Layer 4 of a small transformer language model trained on English Wikipedia (9 layers, counted from 0, width 96).
In attention head 0, each number of a token's query is one row of weights dot the token's vector x. The head spreads its attention over the tokens so far by the softmax of query dot key.

Query weights of the head. A number n stands for (n - 500) times 0.00069.
q0: 529,374,352,347,464,570,757,494,475,429,468,502,500,343,386,604,556,693,500,531,462,564,462,477,345,697,503,278,374,357,601,363,566,471,577,463,606,535,458,516,649,546,479,613,468,422,255,360,432,532,517,682,395,355,597,515,659,316,503,302,454,448,563,504,450,458,784,611,563,518,608,730,528,495,335,597,415,476,458,528,634,360,484,477,593,605,357,452,407,584,445,507,611,703,613,659
q1: 414,671,279,373,495,526,498,446,664,514,541,537,611,435,467,598,476,585,509,568,282,405,467,440,313,663,565,363,414,418,562,459,603,498,623,453,653,504,512,459,684,443,483,624,401,390,424,316,266,645,616,362,337,403,372,620,531,341,523,325,492,543,555,580,545,498,730,386,413,504,414,556,650,341,450,456,576,559,505,481,539,277,401,491,380,507,468,683,202,422,355,666,434,532,610,644
q2: 701,355,868,529,493,494,453,572,205,522,523,471,368,718,632,407,514,492,403,252,621,363,483,398,925,371,420,631,416,636,488,565,389,519,276,541,347,677,343,427,395,454,425,332,631,636,689,598,753,322,365,382,450,514,525,389,397,590,384,626,742,351,270,343,370,470,468,618,651,453,651,379,392,621,519,540,294,485,536,495,436,754,596,572,577,496,550,395,761,498,621,288,571,543,394,415
q3: 579,382,571,479,483,456,486,661,490,571,659,558,392,444,541,491,544,555,574,395,443,506,627,425,449,655,292,607,486,493,512,367,430,376,482,712,418,569,357,593,576,455,375,334,513,701,456,471,589,376,457,552,463,446,476,477,500,449,321,533,652,566,353,609,577,378,379,623,531,415,486,610,464,633,541,544,342,293,443,537,556,569,352,411,318,625,516,544,681,474,540,430,503,651,460,499
q4: 357,326,403,571,455,627,798,420,760,310,402,748,547,347,488,624,489,651,564,652,590,414,516,409,406,436,609,486,570,447,589,365,694,342,579,469,469,453,755,597,314,665,487,653,275,330,500,557,358,642,628,516,320,342,469,446,641,403,646,245,276,549,365,552,738,738,442,320,284,522,440,353,503,467,411,532,669,645,600,506,592,371,413,386,520,481,373,595,268,312,299,703,437,535,491,672
q5: 434,412,434,282,336,622,687,469,658,509,445,577,576,191,622,587,279,737,654,713,252,522,453,395,366,435,689,564,526,338,649,685,599,443,579,424,608,510,658,399,519,662,445,523,314,412,479,510,433,616,464,677,472,507,450,406,661,360,619,446,475,565,497,395,573,588,569,378,413,380,474,436,599,639,458,438,609,547,638,473,643,434,674,527,427,545,616,731,328,450,384,582,358,618,376,407
q6: 407,371,508,740,396,536,533,519,699,442,486,557,570,246,413,680,368,804,449,786,360,368,320,362,521,531,495,459,502,434,877,603,395,287,532,302,454,460,700,492,408,809,390,734,284,374,523,474,635,548,492,608,270,299,401,403,672,529,674,351,383,479,553,498,580,661,571,292,313,395,723,368,399,722,494,385,408,599,881,352,658,513,416,415,450,428,519,478,406,508,318,677,588,532,393,613
q7: 533,785,445,192,452,106,235,509,575,585,647,530,360,824,368,435,447,237,453,410,741,780,616,871,695,687,300,356,221,637,272,441,399,526,446,654,490,484,184,716,604,398,524,422,643,851,496,570,630,298,589,163,318,469,526,619,335,409,474,435,772,415,394,730,618,292,504,575,775,639,375,559,415,140,445,726,489,472,529,531,364,576,644,523,571,419,230,318,656,863,687,311,578,599,559,501
q8: 530,581,494,408,397,605,636,654,696,463,477,795,408,568,393,443,645,416,556,554,380,537,582,172,415,606,464,693,586,614,518,344,420,500,622,414,776,286,628,581,672,395,382,536,360,347,758,624,407,491,650,617,568,396,675,556,420,460,499,527,608,547,519,585,633,440,600,293,414,572,223,618,283,365,495,472,496,539,590,391,611,393,527,400,514,509,292,627,333,368,454,315,115,339,581,592
q9: 528,609,296,287,476,250,179,379,388,563,883,720,299,816,565,572,336,139,522,198,769,641,663,788,707,495,438,230,414,527,318,279,467,718,568,484,377,397,193,664,413,431,577,360,715,668,610,780,732,396,404,82,497,766,378,546,281,639,308,696,882,505,102,653,717,303,320,570,871,599,164,623,653,169,369,710,510,311,334,627,266,533,557,750,391,429,655,648,579,850,615,435,434,688,444,458
q10: 194,322,763,402,347,617,563,626,691,426,491,676,370,608,304,538,180,171,633,272,415,424,658,617,484,780,664,535,63,556,735,604,651,513,337,484,659,603,368,484,515,376,263,456,390,509,416,565,419,663,668,681,506,462,567,464,475,619,622,615,727,579,681,634,538,339,357,400,436,327,455,847,607,502,634,665,408,556,535,637,596,408,500,315,556,529,561,605,475,531,548,263,354,583,662,370
q11: 410,565,617,690,434,604,617,699,555,516,396,679,492,483,623,442,643,417,487,605,357,316,355,284,601,373,766,582,738,514,346,451,133,405,600,543,528,600,630,596,514,415,365,658,448,348,771,737,465,297,536,654,520,259,525,467,588,616,545,638,475,440,520,272,399,541,684,629,257,144,446,344,648,462,400,328,572,413,558,604,495,423,441,425,538,511,586,784,300,189,256,476,479,643,750,393
q12: 501,566,674,252,524,753,517,601,286,495,502,440,378,357,215,624,579,402,578,847,638,521,635,466,547,449,358,242,550,345,401,520,439,485,500,398,603,508,726,631,442,430,492,732,313,436,609,447,412,302,315,299,550,463,557,483,586,516,827,115,549,382,554,532,606,365,735,417,485,391,311,581,642,515,411,412,549,688,483,553,391,488,482,619,627,273,670,699,526,553,529,551,518,311,288,510
q13: 329,224,628,389,733,355,503,447,591,49,487,670,408,323,428,627,591,672,380,455,476,509,679,576,344,296,569,736,353,564,477,662,441,454,367,775,526,675,499,503,482,266,359,653,529,626,323,630,306,610,497,682,241,411,603,593,614,578,583,649,560,835,703,499,474,487,402,585,656,349,403,581,470,580,514,538,350,286,138,545,504,442,522,461,586,593,700,503,439,359,582,518,436,404,599,817
q14: 561,603,386,558,507,507,385,594,722,380,835,524,654,453,729,349,651,582,448,181,650,646,551,705,622,655,526,381,308,755,286,420,520,353,428,295,446,533,499,539,432,582,681,626,367,289,786,526,468,700,554,385,608,519,167,362,384,495,410,953,449,653,491,230,485,454,395,674,567,576,581,405,606,341,476,392,491,357,367,482,422,319,467,500,667,223,423,542,330,640,754,705,501,416,435,600
q15: 350,485,451,540,175,752,697,648,630,597,373,453,334,611,573,587,596,596,677,447,448,358,452,431,312,387,364,538,494,336,710,675,668,598,522,227,514,522,724,350,561,517,323,568,249,463,526,550,159,581,414,622,508,235,952,896,539,391,294,537,681,728,649,511,300,596,503,408,279,703,615,594,570,685,565,543,335,615,315,543,499,586,625,142,621,419,287,415,349,508,465,429,338,442,535,439
q16: 798,735,437,355,414,563,378,354,665,346,708,484,421,561,360,316,720,586,541,779,461,538,314,518,423,350,425,451,733,581,388,373,298,445,528,555,542,385,620,684,588,497,477,619,452,674,558,586,345,513,531,582,265,502,523,517,566,647,705,508,415,634,486,504,837,304,574,484,289,502,455,331,533,501,412,504,325,542,598,322,541,496,569,397,587,433,140,476,698,735,517,475,346,174,515,443
q17: 504,681,459,715,528,450,360,516,505,329,696,454,470,436,402,471,398,538,553,428,563,514,505,455,712,381,665,306,341,325,539,666,576,600,342,545,426,445,547,309,571,353,628,556,448,617,398,412,459,448,570,488,817,420,307,621,463,691,512,695,636,548,616,784,480,503,363,668,538,613,431,324,442,569,531,335,478,515,389,649,361,379,293,800,471,531,537,718,519,420,343,552,566,584,401,524
q18: 659,288,669,543,552,719,365,766,644,476,462,471,556,509,674,291,565,653,588,255,830,484,533,376,457,642,274,604,680,361,684,299,428,501,440,413,547,369,449,437,596,393,436,361,279,830,214,396,532,402,653,786,393,302,297,439,515,723,510,416,258,354,613,444,643,671,148,448,240,616,464,465,370,340,544,558,684,694,742,519,747,597,522,486,517,339,550,327,540,558,595,756,372,319,415,342
q19: 486,472,590,467,633,586,488,597,372,560,351,536,569,680,449,540,752,531,579,406,335,517,497,322,448,661,865,339,295,247,455,546,433,663,426,375,554,503,471,329,534,241,289,627,900,368,448,417,373,410,394,464,892,491,490,490,436,359,339,815,677,860,562,344,463,400,506,287,650,506,732,611,671,573,548,497,430,681,239,409,351,524,610,455,567,601,645,539,482,403,319,187,693,593,416,658
q20: 240,492,663,688,506,673,580,521,423,409,435,463,452,395,502,479,483,440,188,439,590,361,525,619,366,765,438,305,590,527,575,299,644,618,334,618,498,729,278,376,480,564,568,363,579,401,390,450,493,735,359,504,528,487,184,397,806,625,331,262,428,475,388,434,387,550,732,511,571,576,521,452,759,331,526,660,375,458,359,446,395,420,618,419,589,703,635,632,596,401,604,560,591,288,335,573
q21: 621,523,196,420,280,398,471,690,787,535,550,600,395,312,598,426,310,285,568,502,588,588,655,644,557,512,580,558,646,113,433,424,658,593,520,616,346,574,265,439,761,622,264,478,345,647,622,550,623,551,634,373,448,488,648,536,783,529,572,296,624,646,611,632,586,460,504,228,284,429,372,458,545,484,578,321,601,481,401,421,411,498,485,590,336,600,337,452,361,658,607,730,453,694,404,525
q22: 398,480,421,401,692,555,411,569,578,693,611,306,442,746,539,499,459,695,370,871,584,431,318,778,394,397,515,505,516,417,508,694,432,369,384,555,422,281,511,555,607,590,449,439,585,542,520,456,504,547,631,506,484,439,308,396,395,687,328,434,466,601,559,337,525,525,479,677,366,562,586,735,348,660,510,298,497,493,646,374,447,539,300,486,470,409,234,422,634,533,648,606,593,548,533,523
q23: 481,588,489,532,538,467,613,541,517,643,367,428,572,492,507,556,646,632,631,455,618,586,530,406,534,673,343,422,491,472,510,453,465,354,666,414,581,615,509,542,169,479,397,270,497,560,305,482,762,422,841,562,203,291,430,464,628,382,582,290,420,718,540,397,406,549,568,243,564,824,630,280,387,737,430,574,378,437,669,457,489,521,522,768,419,767,151,522,689,446,415,519,538,445,287,477
q24: 653,532,102,410,206,386,401,365,538,475,600,365,434,555,723,308,597,609,406,373,806,447,492,779,733,679,271,406,498,177,617,437,261,747,503,561,496,487,620,631,470,700,456,477,385,545,192,538,643,152,257,402,439,493,576,646,442,506,562,481,506,492,311,504,645,590,702,454,758,597,518,625,509,290,643,312,399,491,683,268,596,615,111,586,630,163,778,459,608,625,520,627,675,545,399,433
q25: 455,755,533,198,697,239,544,493,591,693,321,501,513,358,857,590,265,500,532,582,353,607,508,543,584,582,389,461,284,715,366,513,432,440,544,365,771,545,594,634,465,456,567,326,288,480,479,301,378,403,653,653,362,357,325,607,518,454,498,380,425,539,518,391,299,314,682,802,639,605,496,352,581,677,695,253,714,540,584,605,588,385,367,392,480,435,437,359,517,527,648,722,471,371,552,422
q26: 499,344,588,354,301,510,367,339,639,430,749,443,366,702,649,472,556,595,302,556,318,663,566,777,404,431,306,524,546,273,713,633,644,663,388,367,481,740,669,535,555,539,523,378,463,497,394,286,540,583,435,582,495,402,190,351,377,570,694,320,651,593,376,617,568,480,494,545,493,463,578,320,550,369,485,477,480,417,343,296,653,458,691,636,517,363,452,585,461,578,679,643,545,612,475,865
q27: 71,526,366,420,274,304,648,487,713,656,518,384,445,437,747,594,391,594,479,694,349,644,639,602,295,538,602,725,547,645,738,570,286,604,649,507,739,165,335,389,732,521,355,706,379,560,371,490,456,603,504,414,550,427,490,535,461,498,523,529,479,761,639,510,542,460,465,243,358,456,323,372,577,253,389,523,354,531,597,597,619,498,977,382,513,656,630,512,339,320,288,520,415,574,395,638
q28: 552,368,428,390,532,382,539,468,159,433,298,384,391,487,280,476,595,527,616,826,439,405,522,346,600,540,765,577,605,388,858,684,521,547,456,208,440,403,450,612,774,435,554,522,228,487,489,611,440,674,874,583,299,731,283,633,466,592,572,560,496,508,535,660,397,520,537,325,876,565,457,523,491,584,494,407,811,428,428,651,517,449,319,293,592,402,556,338,512,620,400,489,742,280,325,571
q29: 350,285,286,515,387,377,732,719,483,423,319,658,519,443,368,648,673,398,363,411,351,416,426,639,587,634,530,440,536,142,620,414,598,576,297,345,499,392,717,437,743,472,474,384,567,377,545,479,331,883,674,546,551,595,470,423,598,411,748,332,525,625,267,576,875,498,432,680,420,603,548,625,543,295,538,506,542,827,672,619,326,274,712,691,551,674,251,520,327,446,529,520,429,603,495,400
q30: 502,416,597,569,598,430,761,432,495,570,597,280,559,546,273,341,471,403,643,502,875,547,398,401,905,597,614,577,381,739,441,570,490,671,696,237,406,597,472,540,432,485,584,361,305,540,333,442,510,394,510,363,423,544,522,435,380,583,458,295,518,653,391,591,459,413,336,599,467,552,477,411,761,416,230,466,565,517,558,442,442,424,486,596,517,541,271,466,305,493,400,537,617,305,539,619
q31: 529,320,597,571,744,379,350,488,522,522,238,355,490,464,133,560,482,273,510,530,412,678,625,608,535,348,403,462,459,473,648,567,567,539,576,607,717,434,572,460,446,450,517,367,676,273,510,801,331,491,482,441,646,551,337,574,399,596,523,605,579,679,974,489,476,476,458,496,424,563,395,517,518,432,675,505,313,467,388,513,350,546,622,518,293,481,491,536,405,496,469,336,83,454,822,512

Each question shows a short text with each token's key, already scaled and adjusted for position as the last token sees it. A number n stands for (n - 500) times 0.004.

Then comes the last token's vector x. A number n stands for (n - 500) times 0.015.

0 "|": 495,484,488,475,524,572,535,639,687,841,427,398,498,593,442,570,406,461,525,608,535,567,491,450,483,598,497,533,618,553,607,509
1 " ": 660,626,600,332,394,613,669,667,809,755,339,403,518,605,396,592,359,562,507,596,592,542,532,444,429,593,401,521,598,571,611,544
2 "4": 467,552,562,459,451,513,614,598,747,759,438,368,573,574,455,573,430,541,551,588,633,576,507,450,480,604,431,488,532,552,549,455
3 " |": 481,490,498,495,525,565,557,550,739,878,439,450,513,656,471,598,453,538,626,552,579,522,484,460,380,583,495,557,525,488,571,556
4 " DF": 375,510,608,468,364,592,696,642,911,774,380,439,573,608,380,499,395,483,452,479,581,514,515,481,444,554,479,438,437,601,536,562
5 " |": 515,491,524,523,461,572,535,601,777,820,377,467,513,620,469,559,513,516,615,554,624,575,495,443,450,555,503,525,495,480,544,563
6 " N": 470,378,634,547,375,471,560,560,723,705,360,501,508,599,432,436,433,513,547,441,574,543,514,428,462,579,434,466,448,497,564,446
7 "OR": 556,459,521,564,401,517,593,636,757,786,397,433,481,607,427,446,526,436,514,504,616,525,585,439,494,554,550,473,523,577,546,544
x: 408,515,466,470,573,379,368,545,373,450,568,582,480,675,496,350,559,510,622,481,441,452,666,464,384,483,396,350,462,508,383,341,495,484,448,510,573,360,456,540,528,507,432,520,393,627,720,527,340,337,534,424,569,489,639,574,476,512,543,589,463,647,509,529,629,526,488,392,545,364,513,728,382,450,491,506,453,531,473,453,641,557,587,617,478,459,423,741,542,564,646,393,500,469,434,508
To which token does the last token give the most attention? 5 " |"

0 " ": 687,424,537,273,367,588,591,528,714,690,316,359,505,411,453,451,489,549,548,527,605,593,566,518,502,607,427,437,575,509,579,521
1 "2": 555,542,545,387,432,513,522,475,666,689,443,411,512,353,502,471,499,524,585,547,642,634,494,505,467,606,444,459,505,561,538,500
2 "0": 399,576,549,527,372,601,512,545,718,725,425,397,493,416,562,513,568,562,578,520,600,635,584,465,440,595,523,516,500,570,550,529
3 "0": 407,497,555,489,369,549,535,528,673,731,377,393,488,409,531,518,543,533,568,482,619,596,518,474,481,599,515,426,512,576,532,491
4 "1": 449,485,589,452,451,493,513,460,626,733,372,409,492,367,464,511,462,480,486,468,634,620,505,520,426,680,538,429,517,529,490,480
5 " to": 447,529,523,462,405,535,444,561,652,732,414,349,412,455,479,539,552,450,549,465,590,513,555,625,449,534,503,461,565,526,543,461
6 " ": 677,385,637,580,287,548,622,684,758,700,299,311,482,525,455,527,427,559,534,493,567,558,599,495,481,594,470,457,589,565,617,546
7 "1": 551,535,539,551,391,543,534,623,712,670,402,317,525,460,477,563,456,534,552,590,594,643,529,469,489,606,510,445,531,565,516,487
x: 502,720,567,505,419,581,448,542,614,546,579,461,335,504,462,390,568,362,472,451,440,555,558,369,490,591,476,449,440,564,617,535,462,364,525,404,540,489,477,467,512,513,656,526,489,541,488,253,552,754,543,400,559,399,459,523,271,539,404,663,695,557,398,481,617,410,516,428,435,459,527,485,304,463,487,587,525,320,374,560,518,486,586,479,625,509,647,484,608,628,524,488,507,516,376,551
To which token does the last token give the most attention? 2 "0"

0 "\n": 493,481,506,491,478,499,572,664,776,684,543,412,592,619,413,598,437,536,615,601,573,472,522,455,416,585,481,485,499,527,581,486
1 "-": 485,513,512,496,524,549,490,654,750,755,471,348,497,630,415,618,399,549,523,588,570,538,510,461,483,570,475,598,594,591,559,469
2 " Arthur": 597,492,563,408,420,557,650,648,721,814,383,458,490,608,449,448,434,486,509,527,614,470,574,509,439,524,486,485,530,589,510,540
3 " Ch": 491,560,560,444,409,622,518,661,673,712,304,379,499,586,445,494,377,530,521,555,614,547,571,473,463,554,430,414,537,563,583,497
4 "ask": 511,575,490,413,483,573,519,531,643,758,401,448,538,563,506,608,425,416,553,561,553,530,463,490,467,532,444,433,491,550,546,534
5 "al": 445,508,610,383,409,554,529,580,584,743,433,377,497,625,423,528,428,441,533,484,626,540,506,500,461,589,483,450,446,508,587,470
6 "son": 445,448,582,491,436,492,556,537,676,768,462,420,527,563,415,496,415,498,487,459,636,515,567,537,407,527,490,550,524,595,502,562
7 " (": 635,459,554,560,388,492,553,581,679,789,446,401,500,549,438,549,495,428,543,589,580,641,594,540,536,565,495,508,525,621,496,451
x: 457,493,586,488,442,490,434,621,561,629,366,488,324,515,427,545,437,378,535,361,405,625,498,611,466,577,413,339,450,507,554,460,340,468,555,519,632,177,450,468,443,441,499,580,500,535,696,497,658,520,549,546,641,505,388,664,447,595,426,586,467,553,359,537,534,472,596,495,625,546,449,523,410,319,366,588,576,617,612,469,577,520,578,545,666,405,438,467,389,558,581,454,476,511,556,401
To which token does the last token give the most attention? 1 "-"

0 "\n": 493,481,506,491,478,499,572,664,776,684,543,412,592,619,413,598,437,536,615,601,573,472,522,455,416,585,481,485,499,527,581,486
1 "|": 498,496,486,493,529,563,549,728,766,801,474,328,515,615,404,556,399,508,559,580,563,592,481,486,488,601,508,539,582,583,594,518
2 " ": 466,715,629,395,381,610,676,742,858,721,357,364,521,620,375,583,350,569,515,558,602,560,534,463,441,579,424,519,558,603,605,569
3 "5": 431,495,561,492,443,516,632,664,791,726,418,362,559,612,400,535,409,545,546,564,603,560,488,460,475,578,399,509,500,593,528,500
4 "5": 470,421,523,513,418,531,633,680,773,720,368,391,554,594,444,558,416,574,548,527,598,533,465,448,439,556,469,535,495,585,501,524
5 " |": 514,483,483,487,506,587,545,611,762,850,432,437,512,655,457,592,444,554,615,539,609,543,482,462,373,570,525,567,507,493,538,577
6 " MF": 548,403,604,549,353,564,688,710,936,777,387,416,565,569,376,511,382,510,449,494,609,530,527,497,404,549,479,452,462,598,549,528
7 " |": 507,519,510,537,455,554,517,625,785,813,383,451,510,606,452,547,504,527,615,552,632,596,504,457,455,567,508,523,480,482,524,569
x: 505,566,716,424,476,495,430,522,504,397,594,687,427,572,402,517,540,332,554,377,575,433,412,602,503,682,370,469,440,552,380,355,506,497,455,493,451,458,521,458,373,463,527,681,528,388,618,595,508,505,447,343,492,514,549,609,510,485,464,564,493,546,557,507,488,540,479,440,471,485,517,582,67,466,395,610,473,388,512,475,506,514,601,652,442,558,510,679,447,552,605,470,527,528,517,540
Which token does the last token look at most, and with what share of its attention? 6 " MF", with about 90%

0 "ko": 512,454,491,449,385,518,515,456,581,742,396,469,508,540,479,425,496,427,502,382,533,524,621,544,496,567,441,491,500,606,570,531
1 " (": 660,495,565,404,327,553,525,539,611,759,374,437,486,498,478,511,529,429,560,576,545,633,629,510,588,601,488,504,599,609,537,429
2 "U": 584,556,578,376,345,575,493,587,652,698,311,431,487,504,454,433,462,441,539,600,626,619,517,468,478,597,472,371,579,607,600,427
3 "kr": 480,511,577,436,376,499,570,568,630,683,345,496,418,527,536,453,407,553,551,516,639,497,542,424,426,586,472,468,521,533,570,506
4 "aine": 469,589,582,445,382,513,562,534,635,800,354,502,557,541,396,509,458,490,500,446,588,491,538,495,473,600,528,404,542,564,547,489
5 ")": 478,500,550,460,485,505,480,425,571,863,449,372,546,497,455,562,493,410,565,437,548,578,584,598,504,659,465,557,519,536,530,447
6 "\n": 484,472,519,490,466,470,556,615,725,671,514,379,596,602,386,539,423,509,567,564,553,469,543,489,443,591,478,490,560,507,620,488
7 "-": 484,505,492,503,547,527,436,522,651,751,512,374,499,600,422,595,427,535,483,599,532,531,506,489,502,589,475,603,638,548,551,488
x: 448,535,700,505,492,537,492,595,520,578,440,650,328,455,382,598,433,392,495,437,467,481,608,504,364,524,542,332,488,428,559,514,621,493,467,521,599,517,483,427,488,429,537,685,614,315,783,492,716,522,471,588,560,530,514,176,480,444,558,542,550,424,489,589,563,368,440,548,513,402,519,622,257,447,457,665,390,509,428,589,537,441,494,501,383,519,495,561,429,550,555,455,430,410,518,488
To which token does the last token give the most attention? 6 "\n"

0 "ister": 481,449,402,421,381,575,555,583,691,761,388,361,527,503,479,501,478,428,467,424,615,553,620,497,466,621,483,412,426,568,558,509
1 " The": 527,371,491,392,369,609,520,562,609,733,340,424,512,567,561,493,488,465,556,591,550,445,526,511,462,626,445,310,577,505,621,442
2 "lin": 592,444,522,386,365,623,583,601,652,728,432,386,463,557,544,555,480,546,475,492,601,615,615,527,463,556,505,430,498,469,518,472
3 " (": 451,638,590,461,338,537,550,553,609,770,383,414,466,512,502,529,516,430,549,567,547,626,640,549,562,585,483,464,560,604,516,422
4 "S": 472,568,619,470,389,507,565,608,650,692,377,394,470,545,507,368,414,532,542,538,632,585,547,505,497,562,508,380,637,569,636,465
5 "w": 475,458,609,478,390,456,556,533,612,668,357,417,486,581,559,486,419,577,570,453,537,501,484,442,494,553,358,426,561,455,532,488
6 "ed": 480,472,569,460,431,548,512,648,604,767,331,359,515,530,476,501,575,514,559,523,565,521,572,496,418,540,471,456,604,500,606,529
7 "en": 536,415,607,491,465,504,492,575,591,762,359,439,461,553,437,510,439,540,461,519,552,510,611,534,414,575,482,443,602,509,522,521
x: 345,578,444,200,475,419,555,632,485,684,450,546,509,619,503,392,623,370,402,372,451,567,451,418,490,569,348,509,540,548,464,374,513,537,564,698,615,486,369,626,473,581,503,540,387,544,480,416,584,506,483,529,447,571,572,458,356,572,563,569,617,517,421,439,554,440,495,486,599,367,490,771,489,509,532,605,334,534,575,512,568,562,448,590,629,508,556,341,368,553,499,525,320,489,429,502
To which token does the last token give the most attention? 3 " ("

0 " |": 483,518,483,533,440,622,561,579,758,861,388,332,542,631,431,549,509,502,644,402,580,597,541,571,551,540,517,509,468,518,576,530
1 " Matt": 546,422,509,397,335,615,603,631,716,758,336,416,511,587,492,415,431,510,553,448,566,478,618,490,487,503,457,447,500,546,566,554
2 "ias": 614,482,523,393,422,523,560,466,619,785,453,433,543,605,449,422,483,386,515,419,584,501,504,553,515,566,481,466,478,604,550,488
3 " Most": 542,585,522,395,363,599,522,604,712,817,361,402,459,556,491,488,454,430,601,510,574,563,518,512,540,521,450,502,457,511,648,532
4 "r": 493,531,578,460,401,543,609,634,673,720,401,445,359,568,526,459,403,532,502,423,666,532,506,486,467,613,470,465,406,515,571,434
5 "ö": 463,474,612,506,394,512,548,621,629,743,391,411,477,600,436,438,503,465,485,463,614,526,529,512,533,560,501,405,529,644,561,428
6 "m": 503,461,598,517,416,575,515,584,622,730,354,482,487,585,487,431,428,549,479,514,604,564,553,504,435,658,579,446,525,536,603,512
7 " |": 485,516,483,465,460,548,514,485,657,871,459,364,536,634,427,522,500,461,632,425,557,576,560,563,505,585,539,542,496,513,557,548
x: 358,635,586,423,502,524,551,601,451,386,516,597,420,592,401,459,497,382,542,483,578,472,444,666,511,686,415,333,434,495,372,460,422,548,538,554,517,474,488,558,332,363,530,623,465,596,555,526,542,544,489,475,378,386,593,581,426,492,551,566,460,495,533,562,498,384,501,399,624,524,467,629,76,511,457,492,466,450,674,476,515,469,540,680,561,583,402,570,496,579,485,519,485,529,581,457
To which token does the last token give the most attention? 0 " |"

0 "\n": 493,481,506,491,478,499,572,664,776,684,543,412,592,619,413,598,437,536,615,601,573,472,522,455,416,585,481,485,499,527,581,486
1 "-": 485,513,512,496,524,549,490,654,750,755,471,348,497,630,415,618,399,549,523,588,570,538,510,461,483,570,475,598,594,591,559,469
2 " Mo": 616,516,572,421,405,580,548,713,649,686,330,452,493,643,417,443,443,569,559,542,613,561,562,449,446,559,444,383,536,555,575,401
3 "ise": 517,537,510,471,469,600,544,663,701,763,398,471,472,609,473,535,439,498,473,558,634,493,542,392,433,547,554,437,528,544,597,550
4 " E": 437,519,625,515,455,523,594,623,674,712,390,471,497,608,442,359,466,465,558,560,683,515,559,500,424,582,470,436,488,546,597,476
5 "b": 472,432,589,538,459,507,519,640,734,663,344,432,504,672,465,504,472,557,520,599,553,498,478,460,410,620,424,510,534,513,557,490
6 "ong": 541,450,561,466,391,515,520,691,626,696,390,399,510,607,412,509,493,460,454,479,561,547,533,415,460,533,469,447,590,511,538,568
7 "ue": 516,515,540,482,424,486,586,648,710,825,403,380,519,579,423,497,459,471,481,514,563,569,482,496,432,494,486,501,525,543,569,585
x: 358,631,376,357,489,442,536,658,503,513,567,726,431,571,502,382,500,553,668,395,618,558,537,521,372,397,370,531,464,487,384,429,462,501,455,533,412,466,502,508,520,508,391,485,421,475,554,486,297,710,556,453,538,484,631,444,365,528,636,577,563,473,593,425,548,482,435,491,688,394,497,690,581,469,498,675,396,451,659,532,510,509,452,665,621,454,514,478,441,479,556,299,410,434,386,484
To which token does the last token give the most attention? 1 "-"

0 " |": 483,518,483,533,440,622,561,579,758,861,388,332,542,631,431,549,509,502,644,402,580,597,541,571,551,540,517,509,468,518,576,530
1 " DF": 616,504,546,399,348,647,685,633,923,754,339,400,580,577,388,437,431,490,496,423,592,528,545,510,477,562,496,426,428,605,534,567
2 " |": 480,503,519,514,429,585,531,598,767,794,345,408,536,593,483,507,564,511,650,471,608,586,521,474,526,543,522,510,494,487,544,559
3 " N": 513,623,613,424,341,509,554,555,720,683,341,481,512,584,452,413,462,516,567,408,575,550,526,445,499,577,451,448,445,502,561,439
4 "OR": 438,534,563,521,374,549,597,632,758,765,382,407,482,594,438,424,553,440,539,467,619,537,598,460,533,549,558,459,513,577,547,536
5 " |": 501,479,497,493,416,562,511,509,707,858,378,383,563,616,442,470,540,468,644,415,569,564,552,505,511,590,536,506,502,511,543,570
6 " Martin": 449,443,580,525,347,495,576,594,693,815,362,445,501,593,422,426,477,478,533,444,584,514,600,504,499,527,493,485,511,604,547,553
7 " O": 608,432,602,570,322,509,552,600,610,689,305,464,503,580,494,407,498,461,604,499,634,531,565,506,559,536,463,411,429,536,537,437
x: 477,472,582,232,376,489,370,518,357,437,570,732,410,494,405,384,682,465,452,380,533,509,626,442,536,372,416,430,442,529,614,535,290,291,673,411,504,387,595,599,557,529,508,500,534,505,516,409,539,490,544,419,490,581,544,660,489,449,608,494,477,686,478,371,718,402,392,569,525,502,576,469,498,456,470,568,544,570,473,476,541,492,476,570,700,422,396,595,610,429,674,508,604,372,526,462
To which token does the last token give the most attention? 4 "OR"

0 " |": 483,518,483,533,440,622,561,579,758,861,388,332,542,631,431,549,509,502,644,402,580,597,541,571,551,540,517,509,468,518,576,530
1 " S": 523,462,554,440,411,498,586,594,713,677,375,395,536,597,430,457,402,530,526,470,599,490,515,490,458,570,459,487,564,472,601,456
2 "iver": 556,576,571,437,321,611,617,677,714,725,322,417,526,556,550,400,540,524,570,504,586,498,590,472,546,532,427,439,527,490,562,550
3 "t": 527,525,504,446,454,489,531,561,677,734,391,403,533,573,500,451,448,527,503,458,630,489,509,449,444,568,473,486,537,497,607,507
4 " G": 446,501,569,533,451,490,631,582,690,740,300,435,506,576,418,475,468,482,470,492,621,498,565,497,491,516,468,482,470,511,575,473
5 "uss": 488,455,626,520,348,492,574,566,621,691,346,388,569,523,510,478,496,477,596,507,624,465,532,510,561,559,452,469,545,561,592,504
6 "i": 496,408,600,505,409,510,558,558,589,777,384,463,512,560,391,428,454,471,531,384,574,479,597,524,444,553,526,466,539,572,567,532
7 "å": 518,510,583,536,481,411,566,584,641,808,415,416,495,571,390,409,493,453,503,469,609,554,526,499,437,522,469,475,558,587,542,513
x: 528,547,395,212,396,395,402,655,548,526,610,472,365,489,402,456,649,487,545,469,533,438,628,442,426,373,439,514,348,530,475,400,440,431,548,634,554,434,513,617,420,541,584,531,511,415,683,456,446,558,593,369,523,599,711,384,441,520,587,485,598,489,571,405,494,470,416,362,720,289,495,532,589,550,461,697,446,499,691,457,516,471,507,481,654,545,539,556,429,575,556,503,344,432,559,457
Which token does the last token look at most, and with what share of its attention? 0 " |", with about 50%